Layer 4 of a small transformer language model trained on English Wikipedia (16 layers, counted from 0, width 128).
A neuron's activation on a vector x is SiLU(gate . x) times (in . x), where the dot is the dot product.

Input weights of the MLP neurons that the questions are about. A number n stands for (n - 500) times 0.0016.
n22 gate: 622 524 519 573 515 311 658 390 543 332 511 284 267 596 376 656 557 397 550 362 349 622 470 496 219 481 531 489 340 470 410 330 625 537 593 398 437 511 673 462 654 661 440 610 449 539 578 712 511 550 489 432 478 919 586 422 543 306 552 641 532 489 650 526 326 579 540 691 612 302 726 541 636 771 562 599 508 577 343 413 486 650 489 613 738 584 432 295 399 551 618 405 443 568 556 550 459 646 600 656 493 366 523 576 500 492 442 521 507 407 488 610 532 419 408 591 489 674 775 566 607 720 344 758 686 648 841 380
n29 gate: 335 300 446 621 740 602 441 374 490 559 591 418 594 473 435 399 422 576 550 534 324 460 451 595 533 634 267 483 548 450 574 484 515 576 571 453 359 596 627 582 573 471 468 659 442 376 362 625 474 478 601 776 715 435 508 555 576 641 500 572 533 600 583 441 391 562 536 478 362 552 487 444 707 474 458 428 385 581 465 565 541 611 609 352 491 763 438 419 534 509 654 292 611 472 480 488 602 639 602 529 488 650 544 801 503 576 474 445 528 586 394 448 549 569 692 416 524 367 448 632 641 569 286 465 494 388 454 454
n52 gate: 554 426 427 676 553 471 587 603 390 462 516 416 651 612 514 600 536 550 664 400 540 497 430 573 575 567 406 337 497 585 509 629 503 537 447 421 522 542 535 336 572 414 469 306 401 469 673 512 431 464 552 480 497 626 498 467 396 332 596 311 526 461 484 543 542 391 558 483 532 476 564 669 425 529 627 758 500 645 452 617 606 410 441 564 516 423 456 489 437 436 583 582 307 511 544 531 642 533 469 395 608 410 615 475 567 520 505 406 641 368 605 392 465 392 536 417 476 488 306 641 422 588 487 475 589 509 678 511
n55 gate: 433 393 543 566 453 533 416 488 524 549 567 510 245 597 454 419 393 597 275 387 372 730 612 516 524 782 552 365 386 451 626 269 378 515 545 592 647 408 785 558 566 533 265 695 417 685 383 459 592 658 423 496 445 476 583 575 666 549 508 391 551 395 572 568 586 427 524 760 460 411 528 401 571 766 467 474 492 493 191 596 536 678 381 386 691 554 453 493 539 426 589 477 565 462 545 576 128 418 426 792 557 549 569 473 439 431 536 404 497 918 449 377 420 500 487 554 606 512 311 354 838 611 560 488 387 500 608 792
n66 gate: 394 577 342 313 560 345 586 394 484 175 379 508 455 545 495 384 370 629 465 384 607 586 509 551 591 398 358 650 413 426 454 513 560 767 579 664 641 578 515 434 506 600 587 726 609 356 629 595 563 566 521 431 521 471 593 494 462 570 319 561 571 585 436 528 623 550 451 599 608 517 642 269 480 307 488 572 469 380 407 448 480 580 424 529 460 435 568 566 551 548 588 609 414 593 371 599 482 544 492 494 512 508 522 387 560 434 726 463 542 601 583 526 493 616 336 668 411 633 610 446 415 419 558 415 685 343 318 562
n84 gate: 414 647 448 526 375 465 478 331 448 151 581 582 474 366 365 576 497 383 298 475 568 473 535 754 667 504 361 513 402 500 324 768 479 224 421 525 664 329 672 706 456 527 567 560 716 397 318 542 460 671 572 588 410 440 546 558 367 447 611 448 555 493 729 625 422 438 549 652 721 560 404 328 678 641 524 507 464 420 515 549 589 411 391 534 644 504 483 671 523 486 653 645 510 323 816 558 468 416 487 575 475 434 565 478 473 407 387 466 422 450 519 658 291 581 572 540 406 27 510 496 606 681 479 364 482 592 466 615
n133 gate: 437 488 453 580 471 300 422 626 584 356 677 445 481 580 670 521 537 341 435 553 564 308 524 394 388 559 526 433 514 639 735 631 413 497 716 618 313 789 567 326 587 348 513 481 445 534 327 432 659 543 319 779 586 515 412 436 581 542 443 261 626 544 712 397 423 449 462 559 361 337 591 365 395 733 472 687 400 521 448 411 554 638 399 387 443 561 429 545 246 594 655 464 494 618 610 715 489 442 421 674 652 647 324 608 343 515 479 523 319 549 526 582 365 562 575 536 617 354 513 581 583 658 338 376 419 590 421 340
n189 gate: 439 460 364 525 478 560 512 551 389 526 675 408 458 524 387 450 436 450 334 390 211 583 524 588 516 548 416 439 366 629 560 416 764 430 517 568 586 491 383 318 516 389 483 580 570 435 638 457 503 431 645 422 289 358 728 477 526 375 457 469 368 453 500 426 402 562 568 672 294 417 444 439 558 637 566 539 411 527 586 503 482 503 421 457 337 559 491 288 409 440 491 265 365 512 342 497 518 484 516 676 528 446 606 581 553 364 854 402 517 479 510 471 474 437 626 500 485 470 474 612 422 547 412 465 539 640 487 525
n22 in: 663 174 285 489 568 529 519 562 654 440 270 300 563 365 500 525 560 360 435 511 446 358 474 706 304 519 558 192 514 351 658 359 635 284 624 624 478 619 347 210 496 440 430 562 601 486 544 635 580 557 564 148 450 535 680 345 457 489 472 257 507 603 826 619 324 521 453 627 453 546 576 493 586 761 656 522 500 486 516 566 465 452 639 472 612 538 461 467 396 314 466 601 707 605 616 645 418 607 381 484 367 428 417 629 332 624 287 430 564 441 535 597 622 367 413 602 500 597 605 461 599 421 600 370 666 571 425 474
n29 in: 442 319 561 602 576 539 562 497 506 536 467 500 523 506 375 374 485 446 592 509 427 405 393 529 569 667 390 538 521 413 610 539 370 573 560 669 432 557 661 602 576 521 468 614 532 322 500 553 529 491 548 668 629 376 602 526 515 571 639 431 613 529 472 488 503 467 507 510 447 424 417 615 462 651 485 558 469 431 532 637 653 500 518 384 422 846 476 440 431 412 503 519 631 456 363 526 587 376 633 380 339 739 585 708 620 727 654 334 514 463 513 503 516 567 751 214 431 356 483 610 773 553 448 338 546 559 411 500
n52 in: 381 503 328 521 466 532 657 489 354 349 537 696 513 562 438 478 414 533 497 558 435 451 480 492 521 508 426 505 446 462 465 606 409 552 514 421 535 517 379 350 588 705 514 566 592 266 492 492 443 446 536 465 505 524 410 440 608 500 575 486 565 675 545 492 599 517 348 424 425 466 402 412 469 513 603 606 525 652 666 569 433 611 458 500 457 467 510 468 460 611 541 556 502 495 359 524 447 516 383 463 570 514 610 438 326 505 515 517 332 367 500 505 615 464 380 590 480 405 358 555 588 508 465 635 620 511 580 573
n55 in: 536 456 570 433 580 573 363 271 701 515 600 584 324 386 294 447 635 698 545 333 370 484 497 504 428 468 582 375 669 459 586 331 603 591 462 342 561 467 568 619 489 513 270 589 560 738 473 602 625 833 549 522 560 504 575 642 650 534 453 304 775 584 476 415 525 647 475 698 689 358 405 456 338 547 523 620 616 586 425 489 578 459 352 433 517 580 301 480 399 587 628 531 696 607 375 536 415 420 479 632 493 378 683 552 533 566 547 315 559 734 393 357 500 476 496 673 533 559 468 468 558 631 358 455 443 489 460 531
n66 in: 535 421 448 233 414 618 568 408 654 274 442 510 494 594 475 571 564 477 376 208 683 639 555 639 577 573 562 317 533 441 645 423 528 456 513 676 654 470 528 457 419 505 394 580 553 578 399 723 561 589 581 521 634 515 505 631 516 646 325 456 487 677 452 494 436 527 437 480 578 541 506 430 550 449 566 470 455 511 318 636 570 517 397 450 582 603 530 431 484 536 575 594 611 398 343 682 362 523 523 626 441 523 526 491 549 558 567 460 528 458 541 465 610 486 547 403 525 421 616 406 437 534 444 477 450 314 497 616
n84 in: 610 599 478 673 633 439 363 489 398 541 507 433 529 737 411 493 470 547 740 374 516 428 662 309 426 275 621 714 582 746 500 581 514 579 539 525 538 739 419 367 662 510 559 449 573 406 605 474 329 336 480 638 503 710 404 381 393 486 324 399 480 513 392 409 529 561 474 449 470 803 368 465 554 467 503 589 686 582 430 423 493 539 541 428 697 642 490 647 438 527 432 443 405 567 425 643 500 389 350 690 510 297 376 500 526 409 524 526 570 500 391 555 392 486 488 841 592 769 454 664 243 330 535 601 594 675 496 279
n133 in: 551 378 517 610 513 538 743 371 483 407 462 444 524 598 508 668 494 605 550 609 478 753 449 619 613 563 547 421 575 400 507 483 535 376 500 598 461 265 474 470 507 617 470 574 413 488 471 603 376 395 419 476 519 503 553 417 488 535 583 657 410 601 506 410 494 515 415 533 610 424 649 487 593 538 475 437 630 516 443 818 445 477 557 570 481 255 389 403 440 351 454 568 668 255 628 295 445 546 609 413 362 574 653 421 448 441 403 219 606 580 493 446 846 483 342 477 416 556 427 278 466 239 522 543 462 414 439 565
n189 in: 269 444 642 417 527 556 647 470 575 419 436 419 604 515 518 414 439 428 484 529 608 391 536 513 324 613 508 483 465 445 440 799 515 390 688 542 326 596 594 564 409 590 500 369 508 413 552 472 507 301 533 522 482 396 476 569 473 409 430 440 527 433 409 495 526 415 472 411 458 512 411 464 546 409 391 602 542 505 484 533 423 417 510 532 406 468 370 528 442 485 476 781 502 413 589 725 453 633 461 628 557 481 592 447 677 435 449 610 403 472 451 620 533 505 477 497 550 438 485 522 500 632 464 436 505 486 525 448

Each question shows a token from some text and the vector x that enters the MLP there. A number n stands for (n - 500) times 0.006.

"*": 637 547 537 279 557 513 565 520 575 393 586 683 275 419 300 525 300 555 669 598 526 428 530 637 446 579 523 457 475 417 595 539 549 466 526 525 521 533 684 363 425 577 444 436 561 450 424 469 483 521 779 476 558 548 454 546 460 462 579 390 391 649 544 529 642 579 525 592 205 627 429 495 427 339 431 419 361 539 513 566 491 647 428 582 397 533 406 657 361 613 461 409 468 462 553 200 712 455 247 410 425 474 633 582 563 542 610 494 396 425 426 503 306 531 488 477 418 512 254 439 433 511 551 405 633 466 516 418
The neuron with the highest activation: n52

"J": 654 462 549 294 529 576 609 654 638 518 505 645 377 312 300 365 443 601 580 469 549 347 522 643 535 567 483 503 475 514 477 559 565 376 607 627 582 693 675 475 406 536 324 436 482 611 429 496 458 316 714 462 495 625 443 447 474 444 682 612 481 631 507 485 593 394 605 524 323 647 537 427 546 413 370 453 541 484 535 566 390 661 430 620 517 560 298 585 413 626 541 399 445 359 558 288 493 452 356 517 369 385 650 398 525 362 541 564 430 396 496 496 445 414 577 598 407 530 354 500 456 445 409 551 596 338 443 580
The two highest activations, in order: n189, n84

"el": 612 497 506 316 519 522 758 732 551 630 606 527 305 364 298 397 195 494 614 526 683 461 550 618 434 552 457 543 467 359 512 562 600 423 509 629 423 687 600 473 328 546 358 450 481 486 425 585 408 508 633 498 527 555 445 563 460 516 638 539 487 570 518 525 666 565 711 580 429 526 597 522 479 458 481 437 494 539 572 554 615 482 473 517 507 541 418 602 483 537 382 342 402 362 492 286 542 381 204 362 455 389 455 407 538 574 674 666 372 384 304 457 445 492 283 541 414 514 199 518 471 404 448 541 483 444 422 547
The three highest activations, in order: n22, n55, n52

"it": 719 548 441 297 518 549 625 788 529 553 542 440 384 380 442 452 360 503 624 496 590 459 503 439 536 643 448 594 443 388 598 504 618 484 378 439 459 536 649 301 426 610 423 443 441 574 391 402 277 566 749 546 512 578 567 514 427 509 563 585 436 791 419 557 595 534 639 702 501 502 549 482 441 457 385 510 375 539 528 477 456 630 525 712 526 635 419 698 403 478 519 343 476 349 424 360 479 433 243 343 365 512 589 531 491 576 753 629 418 363 427 468 486 465 367 503 406 538 391 497 529 478 344 396 519 533 529 592
The neuron with the highest activation: n52

"le": 666 566 545 250 475 398 591 705 506 483 626 519 409 375 261 408 213 474 547 505 734 462 540 594 418 650 574 483 432 371 499 468 409 368 558 604 524 509 586 344 459 476 461 372 543 642 418 533 426 563 716 513 571 594 360 507 461 490 584 693 449 649 513 470 653 597 542 596 445 463 571 357 470 502 516 437 375 549 517 526 402 642 481 703 525 551 462 581 427 546 406 425 502 320 606 281 547 519 177 314 468 383 600 510 446 572 612 648 398 545 471 400 370 495 472 480 344 522 185 402 467 587 443 511 567 528 473 520
The neuron with the highest activation: n29

" s": 598 551 471 361 501 647 544 785 728 381 575 583 372 422 442 429 268 506 647 576 606 408 463 524 549 649 519 621 496 456 513 552 532 327 498 707 485 569 755 471 451 547 449 542 551 517 405 529 371 615 797 519 612 702 435 545 416 471 531 513 351 614 531 585 593 502 544 624 437 654 510 599 461 461 358 602 452 436 465 585 508 682 521 705 506 660 518 563 435 574 494 371 576 496 552 253 443 528 381 549 398 452 641 479 507 535 539 593 530 442 395 377 503 572 547 464 412 621 235 575 520 421 439 417 654 527 522 570
Which neuron fires most, and how strongly? n29, at about 1.4

"ak": 651 537 545 356 528 544 620 708 586 560 574 583 441 343 273 597 418 520 572 641 663 399 527 463 509 548 433 445 549 393 496 555 757 503 732 594 369 644 652 369 313 611 420 278 463 422 495 440 462 646 620 457 529 584 397 528 471 530 573 620 505 714 484 591 608 452 602 584 491 544 516 377 430 441 422 555 395 505 388 636 535 612 446 666 490 550 471 540 537 672 514 469 472 337 536 255 505 448 379 397 384 446 652 597 459 539 667 612 245 465 285 451 488 493 423 486 518 575 295 491 519 495 396 627 621 440 378 576
Which neuron fires most, and how strongly? n84, at about 0.2

"198": 647 470 512 258 522 479 598 607 401 492 616 453 482 383 328 407 263 571 634 637 498 307 467 604 486 555 543 454 518 456 595 560 693 422 715 625 549 612 677 444 529 596 371 443 512 555 474 588 442 492 723 414 404 680 458 492 520 521 476 456 448 592 337 531 578 586 496 542 370 616 559 479 517 329 313 468 347 530 468 507 459 663 374 751 338 520 496 519 362 468 521 514 487 382 602 264 512 467 371 380 401 484 509 406 577 595 690 704 413 509 460 561 400 517 495 515 463 382 287 395 544 372 502 510 463 517 522 501
The two highest activations, in order: n189, n55

"200": 567 547 531 369 553 531 520 658 455 460 619 424 454 381 352 441 378 557 722 702 487 326 453 669 452 562 499 468 497 457 500 575 689 444 652 669 457 611 601 458 547 569 305 416 407 575 527 587 451 465 726 442 453 674 526 541 578 597 531 519 419 576 414 522 641 535 482 588 377 567 518 543 413 334 329 549 289 492 447 495 411 607 348 676 260 522 508 538 331 467 458 428 555 316 640 326 546 495 374 421 441 439 572 376 504 619 664 716 391 473 428 449 419 523 547 525 460 417 257 360 544 351 531 513 527 478 499 501
The neuron with the highest activation: n189

"f": 596 478 562 359 536 573 644 795 673 430 712 477 446 401 412 367 346 454 572 652 632 357 554 438 543 457 489 394 572 406 547 533 522 360 613 637 482 635 687 366 430 623 440 406 426 477 514 570 472 482 805 574 557 732 448 467 443 507 627 680 504 607 503 485 703 606 522 603 562 470 583 460 339 470 355 425 394 528 597 502 432 543 451 657 534 564 530 534 326 615 536 314 414 371 581 314 356 349 310 383 521 398 580 498 614 448 578 581 359 529 391 481 464 450 453 528 396 419 258 334 513 523 488 546 621 503 396 587
The two highest activations, in order: n133, n22

" ": 585 531 253 295 552 549 694 672 614 490 641 516 383 495 406 525 314 555 682 602 537 298 444 533 531 519 470 497 462 416 517 611 644 322 484 612 437 552 737 367 484 513 412 431 479 589 360 467 470 520 741 495 580 671 434 486 421 357 596 512 428 589 478 610 661 594 643 539 297 530 473 554 477 411 353 586 440 374 590 575 437 676 395 585 371 545 486 563 415 569 552 394 631 409 587 366 496 512 283 518 534 454 566 489 569 565 591 644 444 490 433 450 508 455 494 591 394 512 253 412 521 436 469 462 551 551 533 503
Which neuron fires most, and how strongly? n52, at about 1.2

"up": 727 552 542 293 522 531 584 577 723 528 625 651 344 318 453 391 352 514 566 646 498 298 579 425 478 534 621 495 498 445 580 471 520 457 554 501 409 505 768 379 467 387 393 262 442 565 401 531 403 645 870 376 647 670 478 568 452 575 637 591 409 584 552 519 537 555 464 564 461 554 492 411 348 375 424 492 491 572 544 513 405 529 385 659 477 502 448 467 368 654 546 451 407 399 509 336 500 429 342 446 497 442 594 533 559 437 592 577 462 469 387 487 438 525 343 488 404 473 125 357 501 530 300 385 499 505 471 405
The neuron with the highest activation: n22

" of": 645 531 504 258 567 557 699 804 638 532 501 475 354 534 375 462 435 433 703 715 611 395 548 579 537 594 559 506 476 459 515 447 566 383 396 598 520 593 691 426 433 545 385 417 611 500 505 571 410 569 654 523 520 648 458 379 403 550 592 548 426 630 424 531 635 655 604 697 277 577 451 550 473 391 385 637 476 476 440 446 345 664 477 640 455 512 538 549 418 559 530 314 499 434 319 358 516 472 177 433 401 494 627 546 586 534 534 652 386 595 339 397 496 516 455 502 399 566 183 461 500 579 456 457 488 519 388 592
The three highest activations, in order: n55, n133, n22

"land": 684 448 586 439 580 477 582 513 636 492 669 409 533 400 264 477 461 481 754 576 533 312 495 527 547 652 504 411 511 466 534 479 471 553 550 485 441 616 639 354 425 535 478 543 472 499 498 506 389 634 769 547 612 554 389 544 584 438 648 568 497 591 498 603 555 603 612 587 427 658 485 433 416 390 521 464 334 511 523 506 594 652 448 467 553 607 471 478 426 569 385 410 519 414 576 253 637 530 210 545 527 350 611 538 450 519 632 688 491 494 342 488 469 484 521 424 379 452 98 391 488 402 430 346 643 491 342 561
The two highest activations, in order: n29, n52

"–": 487 583 414 206 479 565 537 579 604 521 545 440 294 428 182 609 387 565 600 733 527 430 633 483 580 471 534 444 492 434 584 594 666 421 573 590 467 552 612 391 486 513 460 256 523 567 452 560 491 525 783 495 445 692 427 501 338 560 545 537 385 496 534 533 609 585 564 570 245 518 492 493 460 361 418 640 338 402 411 568 460 673 464 562 429 468 488 614 323 528 482 351 521 363 566 274 527 582 363 334 465 518 647 596 608 557 617 658 435 451 436 444 468 449 525 627 387 612 193 378 494 448 494 531 634 446 499 441
Which neuron fires most, and how strongly? n189, at about 0.29

"201": 657 538 513 295 483 497 538 615 377 444 603 369 485 378 391 437 319 560 756 649 436 278 443 664 414 550 470 494 497 455 551 579 625 470 604 497 449 594 586 427 510 540 425 490 483 583 472 573 396 513 693 431 462 571 607 471 584 513 525 473 479 566 408 573 566 482 490 554 292 614 436 612 407 355 288 606 326 517 462 393 420 700 407 666 353 462 501 470 416 484 603 415 480 404 651 290 477 498 277 492 436 442 570 374 576 529 650 768 489 543 466 502 406 531 544 480 438 524 220 369 558 342 515 485 600 572 562 518
Which neuron fires most, and how strongly? n189, at about 1

",": 496 553 435 242 526 447 625 760 590 477 525 524 397 381 277 414 518 496 683 621 623 325 550 508 462 600 487 356 495 441 497 479 550 374 575 570 551 590 615 457 372 444 319 487 571 432 472 635 377 467 696 471 552 732 410 527 412 509 584 419 385 633 550 531 758 600 659 507 302 548 621 548 418 424 285 594 479 585 503 545 406 660 490 612 560 514 449 753 398 530 430 286 496 398 544 214 564 482 383 425 480 535 559 526 483 464 584 611 366 541 451 389 477 482 530 512 305 460 211 536 504 474 489 494 585 562 515 606
The neuron with the highest activation: n52

".": 559 528 484 317 593 518 590 781 528 501 573 603 397 501 388 532 420 502 647 575 474 283 620 542 425 636 519 543 516 426 483 534 535 467 563 628 551 578 651 326 475 423 501 519 444 528 422 552 427 513 728 486 564 760 441 504 384 522 595 454 423 620 456 550 553 453 665 514 348 582 548 557 455 439 400 658 469 598 488 562 341 685 569 596 470 551 511 915 278 558 419 309 599 433 610 354 685 497 408 417 465 480 555 445 632 487 621 630 331 464 492 492 300 475 588 569 347 546 267 465 464 447 461 539 591 444 516 541
The two highest activations, in order: n52, n55

" B": 598 451 495 264 537 611 624 723 560 456 596 539 337 340 249 424 369 501 491 530 580 420 441 585 580 455 427 458 453 392 498 564 705 385 445 617 543 606 758 402 479 476 295 376 482 490 447 455 340 559 699 458 476 751 391 460 476 471 543 624 363 580 461 540 690 501 595 497 466 646 455 496 327 485 361 491 414 573 551 552 405 601 427 715 559 596 487 594 339 629 561 455 630 502 465 260 578 514 200 524 586 438 602 637 451 528 609 630 373 456 463 406 499 532 578 608 489 535 364 390 457 428 571 441 531 437 397 521
The three highest activations, in order: n133, n66, n52

"y": 591 573 596 398 546 467 663 769 549 506 592 509 451 386 428 373 304 452 629 543 582 318 541 491 470 528 557 546 365 385 470 548 392 414 593 539 411 488 525 489 406 505 307 463 520 681 432 488 366 517 745 425 617 750 398 558 488 497 549 609 433 601 527 558 597 571 595 595 451 534 553 557 543 366 487 471 331 587 528 495 444 589 465 702 443 550 398 609 449 437 439 452 564 301 561 301 481 484 240 504 432 530 733 581 514 472 656 660 152 377 475 422 461 453 555 575 465 524 272 446 398 409 408 437 545 467 502 616
The three highest activations, in order: n22, n55, n66